Layer 5 of a small transformer language model trained on English Wikipedia (9 layers, counted from 0, width 128).
In attention head 1, each number of a token's query is one row of weights dot the token's vector x. The head spreads its attention over the tokens so far by the softmax of query dot key.

Query weights of the head. A number n stands for (n - 500) times 0.0016.
q0: 410,552,534,356,531,521,408,526,489,723,473,637,416,430,519,538,596,574,541,707,363,622,645,379,522,378,295,464,496,555,567,418,518,490,412,568,485,631,615,556,488,429,655,506,524,436,616,601,614,335,617,323,410,465,509,298,593,640,370,442,503,485,453,542,616,551,370,285,627,399,642,506,516,543,497,481,408,551,341,480,494,696,546,503,442,541,564,714,711,584,485,523,570,494,610,436,690,465,481,655,254,506,284,484,454,675,731,535,549,470,510,313,464,528,503,664,565,593,450,478,600,460,485,587,637,544,397,280
q1: 478,620,569,264,436,625,375,545,455,462,526,468,419,654,455,527,354,420,508,431,526,590,618,543,409,398,449,403,394,530,599,485,394,530,469,613,475,631,489,481,453,509,525,447,315,419,529,494,645,387,506,441,344,356,267,575,402,647,521,509,580,563,547,644,434,406,565,568,550,345,562,529,506,274,374,554,515,527,390,457,580,533,529,697,707,304,440,550,422,465,420,602,509,446,470,360,529,461,345,642,494,553,476,488,546,664,541,533,337,275,506,419,593,404,381,587,644,676,577,545,456,520,525,382,277,447,488,467
q2: 755,493,375,412,319,390,481,657,493,476,604,285,489,604,420,496,478,418,324,504,178,343,596,369,511,330,607,295,600,730,369,356,727,553,684,524,582,439,486,562,646,598,430,538,532,394,621,567,314,485,351,411,533,748,500,455,613,521,228,458,342,691,540,408,400,526,403,481,545,561,493,547,458,607,620,473,608,440,603,638,496,688,504,384,404,381,632,474,375,384,342,644,422,448,547,571,353,422,489,697,419,533,677,334,222,522,611,441,378,237,634,371,266,550,511,286,572,343,507,645,351,539,469,568,520,585,271,515
q3: 483,361,411,547,363,465,472,327,425,307,392,433,449,372,476,237,460,326,578,531,378,328,397,547,520,279,654,615,482,488,443,408,643,720,668,478,522,385,500,560,740,463,380,372,454,675,496,521,276,460,524,114,691,666,642,484,691,534,307,254,716,667,602,180,593,468,264,471,544,406,194,543,368,542,439,467,424,460,500,372,373,711,551,548,347,658,642,377,521,335,558,537,596,448,555,427,632,572,354,496,245,603,642,520,471,574,524,548,798,399,529,305,339,460,460,423,289,300,289,380,399,657,534,541,457,500,516,512
q4: 586,644,488,567,838,488,509,633,359,429,504,525,563,783,683,478,380,430,528,471,563,277,530,337,547,353,710,509,514,517,908,521,419,552,639,373,437,241,610,297,445,322,440,556,397,378,470,369,470,436,547,504,617,578,504,474,594,404,496,482,416,591,739,838,565,462,491,554,376,544,492,517,394,558,591,478,423,560,568,152,615,578,500,681,541,276,275,390,680,517,467,256,185,440,714,332,558,406,470,238,551,779,452,800,631,521,568,282,566,663,535,492,557,299,427,707,521,279,536,633,626,648,244,674,749,385,474,740
q5: 569,504,455,618,477,474,237,705,462,343,381,413,508,635,307,496,543,504,536,402,671,436,489,511,565,456,615,492,496,571,526,404,358,496,603,407,543,530,544,687,720,676,728,395,644,363,451,455,508,589,353,450,590,352,382,523,511,384,651,366,452,216,568,585,352,661,307,842,512,219,485,369,687,541,598,535,650,361,650,552,419,527,534,610,441,521,516,584,427,251,347,657,561,228,454,115,519,601,310,665,488,382,434,441,334,511,335,388,530,439,452,348,294,741,693,301,395,344,454,469,325,526,522,378,600,565,488,665
q6: 443,437,378,685,405,559,471,562,500,503,535,834,660,511,378,624,311,528,513,458,375,457,288,493,320,568,497,489,541,680,597,316,589,688,738,530,510,590,600,679,632,393,449,422,611,897,600,534,427,522,446,306,419,383,482,361,603,442,500,608,688,416,447,262,251,428,420,300,438,530,604,500,758,563,595,596,381,645,513,466,576,632,666,417,462,492,298,511,508,475,496,592,410,704,602,584,374,576,550,607,414,554,640,669,622,511,460,482,549,294,705,364,417,310,467,570,486,445,359,518,435,656,622,493,406,385,460,603
q7: 322,447,352,403,427,643,319,445,717,485,458,369,512,445,344,619,705,530,412,489,407,702,781,408,843,390,462,480,628,744,436,261,482,776,684,533,486,481,197,511,577,352,511,396,606,588,496,554,402,358,445,465,508,405,527,369,518,574,79,621,96,549,515,354,496,343,551,553,405,379,496,538,476,254,679,332,355,449,573,403,428,584,377,388,466,592,508,523,380,411,424,560,426,449,604,635,549,449,318,416,508,415,428,452,488,630,633,618,546,367,678,356,564,531,425,579,554,581,522,197,309,508,500,504,648,590,278,348
q8: 546,438,616,422,535,532,723,315,414,623,444,435,528,638,615,528,580,490,555,505,447,413,414,600,482,566,429,490,428,518,483,571,623,411,415,524,528,527,495,529,470,469,512,498,439,557,503,600,339,684,582,599,607,632,533,590,610,481,472,395,423,599,610,420,669,421,439,391,605,626,482,371,384,675,513,555,477,556,472,661,498,459,373,474,488,475,549,475,425,482,359,451,520,472,516,487,507,546,470,648,442,553,412,547,369,510,699,515,522,449,526,567,461,389,646,634,567,490,552,451,656,505,357,469,434,589,492,453
q9: 612,363,438,402,289,398,582,536,522,303,343,451,458,486,522,324,536,473,550,424,434,367,356,618,412,419,449,409,564,330,331,514,560,493,558,566,487,606,554,520,709,320,347,507,704,677,686,974,319,543,297,500,531,450,608,683,559,656,550,289,537,662,451,442,446,479,482,337,521,708,588,517,529,592,572,351,408,621,355,559,350,608,552,585,334,580,615,482,478,570,538,489,546,650,364,500,524,464,318,399,281,637,583,514,605,400,720,386,658,478,420,517,578,571,482,238,396,470,530,585,579,616,566,391,500,475,712,569
q10: 596,451,479,604,792,458,665,621,354,679,605,475,625,529,407,500,672,461,626,457,478,443,225,689,772,618,570,687,492,307,455,482,576,463,483,378,386,391,476,469,435,533,514,572,427,326,388,257,460,580,504,580,603,552,446,364,423,486,431,507,390,528,618,566,516,416,361,313,317,601,576,419,587,743,585,630,635,529,713,534,535,393,557,433,329,434,862,402,585,504,225,411,395,478,726,515,281,646,550,589,533,507,644,615,407,581,391,379,627,492,226,445,329,590,390,434,479,438,446,467,639,343,483,560,692,467,467,478
q11: 454,374,667,557,645,316,634,576,432,577,417,496,450,525,496,504,555,510,712,662,347,397,356,539,647,632,660,604,378,452,438,460,599,441,355,557,517,215,720,716,617,349,418,285,601,430,339,435,446,529,565,727,662,544,300,599,354,507,369,633,447,553,663,469,655,540,457,534,547,597,435,430,328,626,577,433,362,533,473,463,500,401,482,323,317,566,540,403,607,528,448,242,558,551,652,569,546,515,550,474,504,586,338,581,359,486,464,453,535,848,548,575,552,439,467,511,408,231,641,330,618,365,497,408,488,201,335,629
q12: 549,607,378,477,403,456,619,531,589,404,356,575,447,569,790,527,130,493,521,624,802,472,629,523,260,436,548,516,651,516,504,454,511,563,577,422,482,470,442,668,621,570,504,478,294,808,314,553,381,585,719,443,287,446,602,593,599,421,600,311,799,507,440,214,459,569,450,556,558,319,347,574,496,493,387,625,392,361,393,365,356,617,541,588,577,676,531,549,500,334,741,594,427,411,399,546,608,388,564,582,458,428,675,266,417,295,462,900,363,435,524,500,419,358,481,426,421,489,347,677,366,636,421,426,496,630,496,641
q13: 596,743,496,686,827,734,460,496,511,682,504,485,400,508,600,568,670,412,588,573,539,384,559,600,656,553,568,589,504,428,508,347,459,572,508,445,268,439,672,511,492,560,555,352,443,488,337,279,646,630,480,524,335,348,612,508,312,434,389,613,267,561,566,406,556,363,638,488,378,112,359,466,569,625,460,560,748,484,485,358,470,336,431,511,767,382,508,477,450,496,542,364,339,218,288,683,405,413,453,588,398,523,632,708,710,634,449,697,485,500,476,456,571,218,362,600,581,704,547,299,288,727,493,227,530,492,432,612
q14: 347,474,492,477,550,695,433,579,647,522,293,500,508,590,764,425,717,587,507,714,539,690,317,466,325,529,428,324,307,496,489,559,411,652,455,354,507,496,779,555,608,428,599,537,308,365,214,409,606,547,378,668,534,437,330,314,298,573,465,500,410,606,619,698,566,547,504,516,457,741,492,698,476,372,369,484,504,351,653,492,594,774,515,471,624,345,552,387,806,389,530,628,379,382,418,749,606,528,287,620,578,419,623,305,327,413,336,445,424,496,552,474,414,382,307,670,557,430,507,728,364,399,401,792,593,277,496,412
q15: 525,377,490,497,552,497,560,423,464,553,571,500,303,688,592,578,483,345,572,601,437,592,377,366,543,524,574,633,519,469,408,216,516,722,478,578,666,506,669,494,651,622,541,531,513,554,408,606,460,390,366,650,526,510,316,416,466,481,614,569,371,202,250,621,467,657,456,346,597,280,623,678,372,658,639,544,430,604,596,445,535,313,428,559,574,353,473,483,602,293,468,394,567,621,506,433,630,483,319,367,567,593,714,442,318,477,607,557,565,366,490,528,487,294,648,557,520,509,522,376,560,487,619,384,601,610,426,667
q16: 437,443,464,449,384,614,545,347,474,393,393,453,362,567,496,432,459,328,244,457,255,619,577,555,504,311,389,777,463,602,316,570,577,746,518,414,592,536,560,618,781,492,392,406,496,530,416,728,615,585,504,112,533,583,632,466,517,406,392,268,558,414,412,422,560,359,348,395,459,534,161,446,646,650,444,519,448,582,376,305,450,541,659,466,486,786,395,404,441,482,486,553,615,347,490,642,468,414,485,477,378,548,353,424,591,619,663,400,518,327,840,469,582,380,519,508,507,357,472,533,335,582,382,371,364,574,485,284
q17: 387,450,678,216,359,287,533,623,513,497,664,260,315,567,677,440,682,489,524,572,271,551,372,475,632,523,422,265,305,560,373,341,274,572,694,493,493,443,613,562,485,406,406,497,369,812,558,500,641,441,570,379,554,624,558,466,476,524,507,557,565,507,507,373,695,629,504,303,481,405,570,435,557,507,534,651,319,500,373,550,340,616,309,582,617,302,481,438,578,446,500,380,552,608,476,619,360,619,423,640,588,712,477,666,193,680,541,526,708,516,496,507,412,397,374,668,312,389,774,474,555,575,497,489,679,563,549,492
q18: 514,560,402,435,304,446,500,441,532,488,355,584,416,569,242,291,592,573,521,558,461,446,572,558,445,603,294,419,541,406,406,339,667,617,513,500,548,487,481,696,487,417,309,627,494,333,344,524,457,569,484,487,385,660,600,460,467,759,454,604,281,831,490,516,418,405,671,524,348,396,451,608,636,576,596,557,447,414,424,398,472,537,468,594,591,335,666,598,562,558,506,457,421,543,422,523,608,533,341,386,477,552,483,467,251,551,523,490,732,521,473,451,484,390,329,596,490,386,500,592,736,572,322,611,383,349,573,463
q19: 429,471,359,574,697,353,669,545,450,375,759,548,408,320,374,379,489,482,441,390,463,624,485,694,638,590,471,358,462,378,596,646,673,485,579,417,603,633,632,696,482,295,584,486,389,683,271,480,834,418,560,623,693,204,375,474,644,567,538,795,301,475,658,414,420,478,522,610,605,558,470,678,454,532,489,420,556,200,625,515,482,667,489,531,529,420,587,522,504,537,797,344,481,296,534,519,438,384,581,756,645,496,428,431,592,384,392,549,551,607,508,602,396,496,447,632,474,313,406,354,670,540,402,443,375,597,530,324
q20: 405,572,356,750,562,586,346,319,557,365,640,559,537,477,466,322,575,435,507,522,555,418,467,485,604,457,338,404,521,698,414,519,542,515,450,396,545,647,443,490,445,599,363,750,586,709,356,710,354,485,624,202,485,576,581,504,318,504,391,370,341,543,438,364,597,552,376,516,796,573,452,681,558,334,349,504,623,661,715,369,407,595,562,576,622,440,375,567,717,342,373,637,604,707,364,560,333,545,470,550,493,507,633,546,538,471,403,339,547,532,746,518,171,370,545,462,372,599,441,436,322,572,769,717,403,597,632,492
q21: 376,504,436,515,416,515,689,630,497,547,168,446,311,516,576,722,626,417,668,508,469,475,457,631,972,712,496,673,386,348,448,508,393,412,507,628,348,515,466,456,508,324,209,507,605,616,392,421,705,394,465,328,381,603,643,369,543,426,264,568,341,519,639,612,556,484,457,356,402,407,574,386,613,504,401,384,402,512,664,553,545,329,561,551,342,727,484,539,529,585,420,472,355,500,625,551,219,595,496,540,633,675,560,488,617,550,304,775,466,836,738,511,481,443,567,619,454,622,231,390,446,688,533,668,555,414,429,396
q22: 534,531,538,642,679,400,424,514,404,513,372,359,750,615,562,493,580,462,641,504,553,573,439,363,432,522,507,669,484,570,527,579,334,544,479,436,248,358,616,362,560,624,503,605,279,365,486,511,197,511,673,568,718,649,603,587,751,524,507,548,358,441,472,634,571,600,338,654,637,504,411,566,478,611,507,412,601,529,457,730,503,730,619,467,297,350,413,543,443,542,538,515,324,525,287,562,465,699,724,511,181,457,522,584,389,371,532,525,437,527,837,611,593,629,605,442,458,371,453,543,519,331,540,544,481,615,533,658
q23: 414,455,500,699,420,444,243,277,424,511,436,298,191,286,500,512,496,361,381,364,554,368,562,797,569,621,751,381,735,575,645,403,595,488,793,507,725,552,493,460,595,816,529,412,452,409,558,467,399,539,329,345,371,618,699,465,493,416,255,524,577,575,561,389,472,527,496,541,434,452,384,700,480,433,449,464,407,368,475,788,646,394,420,432,682,604,461,573,406,348,744,555,578,555,500,206,319,535,542,583,539,800,559,441,608,651,601,523,357,496,264,292,433,491,566,531,504,493,417,410,463,407,482,655,429,388,390,552
q24: 500,363,688,573,293,561,514,432,437,572,429,628,646,404,482,557,447,633,536,479,695,510,219,472,546,507,476,475,377,338,510,472,587,666,412,553,246,568,402,510,225,651,517,590,558,557,517,504,585,387,472,542,493,414,392,564,578,510,667,467,574,383,667,406,364,599,596,737,411,511,377,308,482,271,464,384,620,546,490,664,446,550,607,523,527,640,518,265,582,483,325,702,345,179,523,554,346,347,661,464,306,507,547,709,402,586,535,334,452,500,667,616,517,346,479,568,445,497,539,231,317,300,477,439,393,521,572,569
q25: 594,436,485,462,610,485,383,351,472,352,350,561,401,672,337,744,633,462,221,504,600,293,485,477,512,622,594,747,565,627,519,527,474,575,381,666,271,406,441,467,427,318,584,412,620,769,542,500,711,535,691,446,515,650,588,449,343,274,305,572,350,753,458,585,472,391,403,561,660,624,732,576,528,406,476,452,418,625,500,536,526,445,641,676,478,671,496,585,291,469,549,334,601,386,553,327,534,547,615,405,605,685,381,278,668,447,173,340,459,484,544,529,504,892,324,425,739,493,446,492,245,608,475,488,521,310,579,552
q26: 594,525,414,569,518,351,552,437,490,551,179,587,333,597,553,575,377,536,603,290,544,534,471,681,515,419,418,504,380,538,426,482,514,277,270,469,636,603,341,749,631,598,507,751,479,556,763,535,340,396,326,548,402,590,453,526,548,653,359,261,477,457,311,479,563,596,452,585,507,546,448,410,710,636,534,383,511,403,380,378,180,586,435,739,309,456,583,720,406,351,289,406,249,545,409,522,608,296,471,523,386,474,722,523,466,410,500,630,342,512,340,594,603,583,374,418,301,441,394,541,582,564,472,481,420,437,459,576
q27: 681,351,569,571,227,486,478,583,510,500,541,714,310,331,573,399,327,452,410,503,500,493,688,454,596,414,369,353,364,464,480,557,338,500,599,497,408,249,473,437,599,467,497,507,404,711,542,769,575,231,432,457,465,562,673,428,586,500,522,335,526,785,465,483,618,507,238,290,310,544,582,358,655,524,612,416,407,543,520,729,459,558,462,566,493,534,638,440,489,574,649,420,496,431,630,619,580,629,458,453,172,433,565,285,617,524,568,425,587,443,386,446,609,568,482,471,605,581,414,522,379,634,544,295,712,611,417,748
q28: 641,131,541,357,653,474,454,527,694,496,404,519,309,370,223,376,485,430,461,668,436,454,367,264,618,436,706,610,517,496,416,580,514,289,690,482,838,346,817,397,432,449,618,410,452,337,406,630,642,462,477,542,612,570,451,558,381,543,527,684,548,430,447,733,507,508,550,484,504,712,644,389,346,227,535,457,496,561,511,614,515,519,519,489,346,336,477,458,556,628,526,336,511,515,423,411,656,462,643,621,386,349,446,776,222,474,378,588,567,565,571,489,467,521,600,384,217,705,521,535,601,460,607,488,430,344,369,461
q29: 641,436,451,461,680,365,547,492,395,391,398,512,454,516,464,663,429,477,383,504,515,381,679,527,652,565,368,612,509,524,403,547,574,324,350,562,453,172,455,540,662,608,283,522,395,671,500,392,819,543,437,242,416,830,639,448,677,603,327,681,659,409,539,290,539,817,516,697,484,428,391,344,654,417,536,440,280,213,431,476,541,739,289,417,601,336,540,403,670,400,378,472,570,492,564,520,644,598,701,476,742,259,564,492,665,363,445,410,337,546,601,408,500,575,425,345,653,563,671,594,541,541,570,472,352,273,528,512
q30: 626,508,288,626,555,511,432,480,475,290,496,308,477,328,537,456,380,793,359,617,547,441,460,375,552,467,504,353,813,386,470,353,316,463,542,433,544,297,322,478,508,577,478,538,596,674,681,348,184,636,488,571,508,674,366,395,493,620,280,381,446,515,414,656,425,337,580,429,356,340,754,488,438,373,573,529,548,260,452,590,408,443,621,401,698,590,209,472,399,332,365,654,369,532,653,508,268,560,441,476,488,543,549,423,590,372,408,440,519,483,664,324,450,562,480,322,811,492,478,568,412,209,593,435,40,552,484,260
q31: 471,507,792,407,452,577,388,409,612,416,466,620,589,381,710,423,591,651,701,578,452,366,586,333,472,435,611,568,605,418,547,354,323,479,576,406,548,510,533,458,390,376,343,559,537,454,455,618,598,469,371,493,510,507,431,683,663,471,200,436,301,399,572,557,668,632,462,613,514,446,524,388,349,305,655,504,598,472,581,504,517,521,490,384,463,180,581,407,316,572,544,269,660,486,487,335,544,455,424,422,458,497,302,589,732,574,497,678,524,787,539,484,750,547,427,440,616,454,613,591,482,584,702,528,354,378,465,422

Each question shows a short text with each token's key, already scaled and adjusted for position as the last token sees it. A number n stands for (n - 500) times 0.0032.

Then comes the last token's vector x. A number n stands for (n - 500) times 0.0063.

0 " |": 502,526,464,338,806,442,364,584,476,542,424,205,917,536,472,559,471,506,490,418,497,527,464,507,526,559,484,431,537,495,409,592
1 "\n": 510,531,463,399,853,486,436,607,483,555,474,208,906,548,441,517,542,493,499,390,513,543,454,539,478,551,481,466,465,491,495,555
2 "|": 507,518,467,399,804,473,392,553,506,531,369,123,972,551,492,551,434,512,503,433,483,514,436,506,509,537,463,403,518,477,437,576
3 " ": 511,491,468,477,894,579,485,514,544,550,428,286,840,547,497,587,497,492,473,478,516,472,445,566,455,522,438,414,500,528,432,535
4 " |": 470,486,541,419,811,555,419,536,506,498,382,172,852,594,494,536,468,512,524,418,479,449,429,498,520,519,456,432,473,491,453,517
5 " Pe": 492,517,432,444,715,564,410,567,481,539,481,322,766,480,487,548,545,548,489,443,537,596,425,518,443,553,504,465,503,472,378,483
x: 477,575,540,396,314,461,578,538,599,506,402,352,521,502,439,427,468,435,448,563,688,427,484,505,594,498,476,476,918,546,458,551,504,579,518,490,375,582,649,436,332,383,590,521,536,612,480,515,504,537,482,489,469,429,532,732,477,391,436,472,479,532,423,373,526,492,494,568,536,385,450,406,502,464,649,574,492,467,486,553,408,477,403,609,464,436,590,569,540,427,528,540,429,367,560,527,578,516,367,492,560,610,592,495,303,506,482,533,447,453,485,564,401,495,397,533,319,694,496,533,473,669,394,414,509,625,494,381
Which token does the last token look at most? 2 "|"

0 "que": 450,524,434,426,702,455,482,553,450,470,573,310,793,488,525,532,475,518,478,413,546,558,456,458,498,529,494,454,501,531,415,546
1 "l": 514,490,458,429,659,431,442,557,447,495,551,319,832,500,520,579,478,509,553,458,545,596,458,493,485,498,507,454,547,484,438,513
2 " from": 523,547,402,363,806,424,412,542,528,524,484,211,859,466,473,515,486,484,479,409,562,560,500,550,504,498,540,463,519,538,432,597
3 " the": 499,470,458,393,713,437,395,563,534,503,502,259,845,505,451,595,522,527,455,404,574,523,467,546,479,533,500,440,605,507,448,583
4 " D": 494,505,489,479,674,487,425,494,571,530,485,379,714,558,463,583,493,535,521,466,554,571,487,496,448,499,465,409,574,502,419,560
5 "ri": 480,472,483,490,737,457,463,525,491,457,536,319,689,614,549,449,530,548,567,526,501,609,486,420,499,485,392,501,455,546,345,609
x: 454,364,616,418,509,519,530,545,748,550,434,420,415,512,438,463,612,467,462,595,621,463,408,375,542,462,423,583,827,503,379,596,561,574,565,544,450,584,639,468,367,447,669,617,378,622,446,554,468,453,577,450,520,458,609,566,645,254,490,492,508,630,410,364,534,466,555,535,477,461,477,483,628,419,563,453,406,587,351,507,464,379,415,628,373,544,483,575,408,434,695,502,503,462,734,519,445,451,439,552,601,475,529,541,417,386,418,596,512,526,566,610,474,540,584,448,242,606,501,563,458,602,427,371,486,658,380,364
Which token does the last token look at most? 3 " the"

0 "p": 492,490,482,347,702,484,469,558,437,479,552,337,780,476,464,611,460,488,495,424,536,637,495,496,500,562,488,478,520,502,381,597
1 ".": 511,519,431,367,775,432,424,581,472,556,468,263,799,499,460,560,455,478,485,437,520,588,500,556,521,575,475,449,539,525,416,573
2 " (": 492,457,477,344,752,482,437,531,505,529,457,265,760,493,444,501,471,462,434,425,462,574,484,542,473,535,438,467,551,497,414,519
3 "form": 544,457,403,376,640,447,429,634,481,556,466,330,704,505,492,505,574,524,508,457,614,526,451,548,449,523,454,384,459,415,449,509
4 "er": 457,574,420,377,876,525,526,524,499,520,478,259,785,422,468,579,573,518,459,490,559,482,511,475,466,536,589,545,450,500,472,506
5 "ly": 480,473,359,413,789,542,533,595,485,567,499,323,720,465,382,430,515,476,464,435,532,484,442,483,521,466,537,599,397,488,455,537
x: 518,660,507,307,441,515,646,430,646,468,438,475,466,507,508,581,445,434,424,470,760,294,426,403,351,445,584,494,743,508,558,478,535,524,429,374,319,624,609,352,401,478,573,475,396,574,601,595,612,493,443,520,475,506,510,617,730,528,457,373,623,537,518,502,498,453,501,487,472,481,332,324,435,473,513,651,450,549,372,600,423,430,312,733,526,593,400,497,430,565,583,526,462,615,477,389,639,451,500,486,671,315,471,507,478,491,581,525,498,523,489,533,292,587,452,484,256,614,474,452,557,465,197,440,496,524,513,380
Which token does the last token look at most, and with what share of its attention? 2 " (", with about 40%

0 "ow": 436,513,447,387,698,435,464,585,457,492,588,339,780,498,509,537,436,526,475,457,504,606,479,542,523,548,484,433,528,535,391,591
1 "s": 479,522,445,376,698,472,471,593,444,527,538,339,787,492,483,578,457,515,510,447,539,590,511,533,489,528,479,434,555,579,390,566
2 ",": 532,518,458,379,780,445,392,561,516,545,438,282,842,505,457,544,469,475,449,429,530,598,482,557,526,556,500,470,512,522,410,570
3 " Pla": 531,492,470,422,736,447,488,505,522,572,540,405,695,498,504,554,518,567,466,501,534,583,418,497,469,533,376,420,478,511,407,502
4 "y": 509,497,459,484,696,501,445,539,536,545,540,220,697,551,511,476,577,502,633,577,553,603,467,462,512,451,461,450,496,437,482,592
5 "S": 476,519,426,457,681,459,535,576,510,634,424,331,615,571,558,539,532,518,532,465,512,582,481,486,464,488,450,382,560,491,519,422
x: 379,478,664,332,323,552,539,562,754,525,446,512,343,523,445,513,455,386,501,529,813,275,452,471,462,691,479,467,743,425,474,387,695,437,400,339,451,495,549,389,432,387,557,533,371,564,469,492,545,520,480,390,471,480,607,710,450,576,379,580,388,607,375,485,576,521,435,470,483,537,471,465,442,427,741,636,451,590,580,489,392,355,522,609,451,401,526,520,538,559,521,531,491,398,457,451,684,469,521,431,542,471,466,513,472,534,558,446,463,338,601,502,297,503,548,579,372,550,411,590,323,553,428,357,407,572,453,364
Which two tokens does the last token look at most, in order? 2 ",", 4 "y"

0 " at": 501,574,424,307,810,426,408,560,470,486,532,166,865,447,458,522,498,485,506,400,570,567,546,522,508,538,559,481,509,539,461,581
1 " E": 531,558,396,413,783,497,426,583,407,518,538,323,768,473,492,535,539,511,492,478,513,548,532,522,503,566,490,443,524,506,412,524
2 "3": 541,599,504,416,668,499,485,479,506,614,442,312,676,590,521,586,462,496,493,543,513,611,573,574,542,473,462,416,514,515,527,530
3 " 2012": 490,494,507,343,834,506,469,545,550,599,447,312,772,442,444,533,403,467,449,509,467,616,554,559,472,484,531,432,453,446,480,602
4 ",": 482,492,476,394,785,467,418,494,523,585,346,248,745,529,443,510,474,445,469,459,540,640,512,559,531,523,454,463,428,528,466,531
5 " though": 477,487,431,333,763,453,475,410,471,593,483,198,778,454,372,427,433,472,457,387,551,608,455,516,554,519,508,493,398,484,498,507
x: 510,567,689,391,243,530,702,686,669,553,394,438,498,549,419,508,458,468,551,443,808,385,378,444,426,569,588,471,821,507,577,388,613,542,421,438,365,554,640,410,388,306,516,549,339,583,500,500,551,541,510,494,460,416,449,681,571,328,576,539,575,468,507,494,568,534,423,532,583,386,447,452,460,452,532,634,451,554,408,502,360,342,437,633,426,514,429,524,494,540,534,522,583,624,623,599,508,511,497,414,577,405,551,444,518,582,433,453,395,503,539,508,353,553,483,489,436,652,506,481,496,637,421,463,577,491,562,417
Which token does the last token look at most, and with what share of its attention? 5 " though", with about 70%

0 ",": 499,539,442,350,782,443,373,560,464,517,455,284,850,508,445,537,468,485,459,434,523,605,498,545,533,566,504,469,509,517,395,571
1 " most": 496,539,360,348,769,482,367,492,448,563,527,273,776,478,424,468,492,414,458,448,497,549,520,563,524,589,546,520,465,444,449,508
2 "ly": 510,561,327,357,728,591,438,558,476,523,530,274,750,460,367,422,507,463,416,442,506,500,497,524,551,451,534,591,395,539,477,541
3 " because": 495,537,404,322,778,455,402,460,572,604,467,276,799,462,439,454,476,426,424,434,569,577,462,567,591,588,550,471,439,475,557,482
4 " the": 482,468,446,393,692,435,381,571,515,505,485,264,838,514,454,570,499,532,475,427,553,546,476,548,477,528,513,454,595,498,430,566
5 " National": 467,525,423,467,645,427,432,695,495,485,461,324,790,533,544,548,541,560,538,454,581,562,437,506,488,501,444,430,565,474,401,497
x: 481,488,540,353,311,512,616,570,608,343,323,413,444,464,509,497,411,517,480,507,861,394,511,437,482,502,555,583,813,434,478,483,485,597,415,466,377,580,566,376,413,412,455,653,424,559,402,444,472,506,445,459,531,507,524,727,639,510,393,450,501,541,432,371,522,494,530,498,555,451,526,407,485,548,654,479,479,575,484,550,447,635,460,798,470,441,414,539,536,407,539,472,508,595,473,517,595,462,357,492,557,489,430,517,424,444,495,530,406,441,514,501,297,447,425,497,339,750,341,564,469,539,506,561,449,653,514,399
Which token does the last token look at most, and with what share of its attention? 4 " the", with about 30%

0 " version": 482,533,369,321,778,459,434,586,414,554,492,309,876,459,483,539,509,485,486,429,534,553,588,480,498,550,538,414,553,438,442,577
1 " of": 538,555,417,330,799,442,438,574,504,506,478,239,858,461,462,543,491,502,460,422,567,532,519,589,525,516,517,491,514,512,419,550
2 " the": 525,476,459,382,721,445,399,574,516,518,501,271,856,503,455,596,515,533,451,408,567,524,473,540,481,524,497,434,604,488,441,572
3 " Ch": 576,547,479,497,693,482,387,519,540,515,546,352,639,535,519,478,519,602,487,484,516,634,524,534,518,468,425,411,471,444,486,580
4 "ic": 433,547,571,454,592,424,558,512,559,513,469,463,648,494,517,494,557,551,451,502,523,597,440,504,518,454,338,496,528,459,478,378
5 "a": 511,424,488,462,704,518,474,583,439,481,468,428,588,463,553,469,507,536,599,537,473,568,506,541,386,414,449,489,548,522,456,576
x: 461,388,539,365,528,541,548,430,618,339,429,516,553,503,475,487,535,420,561,544,615,297,600,403,317,537,560,581,654,524,558,553,645,625,395,432,416,690,493,611,551,403,524,560,391,600,413,582,350,570,533,456,395,476,854,671,509,374,419,579,427,473,421,364,524,461,521,627,654,631,487,395,663,481,570,395,426,448,313,623,405,484,384,680,402,442,452,630,446,541,637,512,449,475,637,528,596,603,463,492,573,579,512,441,395,487,519,483,456,681,457,596,553,350,620,511,295,717,470,571,468,453,497,480,342,709,377,369
Which two tokens does the last token look at most, in order? 0 " version", 2 " the"

0 "g": 469,499,457,396,730,432,422,557,452,481,567,341,814,495,493,549,474,497,492,439,508,573,474,486,516,511,471,465,529,522,378,592
1 "s": 481,487,456,380,728,432,428,555,436,525,544,328,799,517,472,558,521,480,509,438,519,611,514,484,508,551,491,457,527,535,389,582
2 " was": 470,510,456,369,787,453,431,515,510,583,430,256,774,547,426,517,448,443,447,370,538,517,500,560,532,512,497,424,502,544,417,536
3 " de": 493,511,470,388,742,576,413,512,531,527,439,287,744,436,463,561,388,523,539,439,508,575,467,530,467,503,526,477,581,492,398,507
4 "ri": 508,555,431,470,708,540,475,503,495,507,558,279,695,556,471,560,458,569,466,461,558,524,529,513,500,452,372,591,453,504,456,486
5 "ved": 500,494,319,333,801,506,407,522,434,613,358,297,792,575,494,497,520,517,522,405,559,454,489,548,552,432,531,392,480,584,559,459
x: 298,593,591,331,364,489,521,470,732,481,485,485,626,591,492,426,504,294,483,400,812,492,462,387,611,421,670,495,685,412,644,359,554,501,377,373,386,627,486,343,311,442,476,547,402,645,474,488,527,511,424,562,451,433,445,504,656,485,452,539,627,552,555,439,607,544,423,519,608,458,457,337,455,442,593,541,569,655,447,637,401,406,343,800,475,574,555,477,477,473,549,490,558,634,477,489,635,558,514,488,677,526,523,499,515,563,541,491,374,470,400,528,368,507,413,569,450,623,377,508,416,643,499,456,524,672,605,605
Which token does the last token look at most, and with what share of its attention? 2 " was", with about 50%

0 " while": 513,558,398,296,799,423,387,507,467,461,528,222,856,494,397,466,492,464,445,406,555,598,493,498,561,513,506,472,447,565,420,567
1 " ": 534,522,446,393,793,465,418,514,487,564,482,293,822,513,471,549,456,502,470,440,532,542,472,537,496,534,452,410,545,529,396,566
2 "press": 511,489,452,411,694,499,484,507,468,570,503,344,795,507,479,499,513,545,511,435,597,576,474,484,459,431,441,490,525,530,500,540
3 "ur": 476,524,423,358,674,448,417,652,588,470,514,309,702,436,516,488,503,503,551,507,456,588,487,470,457,437,517,486,546,437,490,560
4 "ing": 406,496,386,362,736,424,395,490,505,566,448,264,845,468,499,518,557,482,494,443,513,539,525,493,471,474,641,512,505,565,514,503
5 " other": 463,506,364,418,703,442,421,522,507,531,479,249,828,418,507,533,517,453,519,442,569,488,495,495,450,541,540,513,566,446,465,561
x: 440,628,574,283,393,386,566,663,640,397,322,330,479,483,505,496,478,478,528,451,891,244,343,506,413,526,517,506,798,507,522,473,530,549,419,391,394,572,687,369,354,443,531,520,535,555,471,488,568,544,361,467,410,553,463,590,716,523,483,395,556,581,506,420,493,494,462,527,483,427,456,505,504,463,562,533,422,523,377,505,462,526,361,672,469,399,423,459,483,487,583,428,496,691,541,491,483,482,342,382,536,477,476,458,478,474,572,495,381,487,464,541,317,519,463,521,399,625,462,577,540,521,453,520,461,564,582,447
Which two tokens does the last token look at most, in order? 4 "ing", 1 " "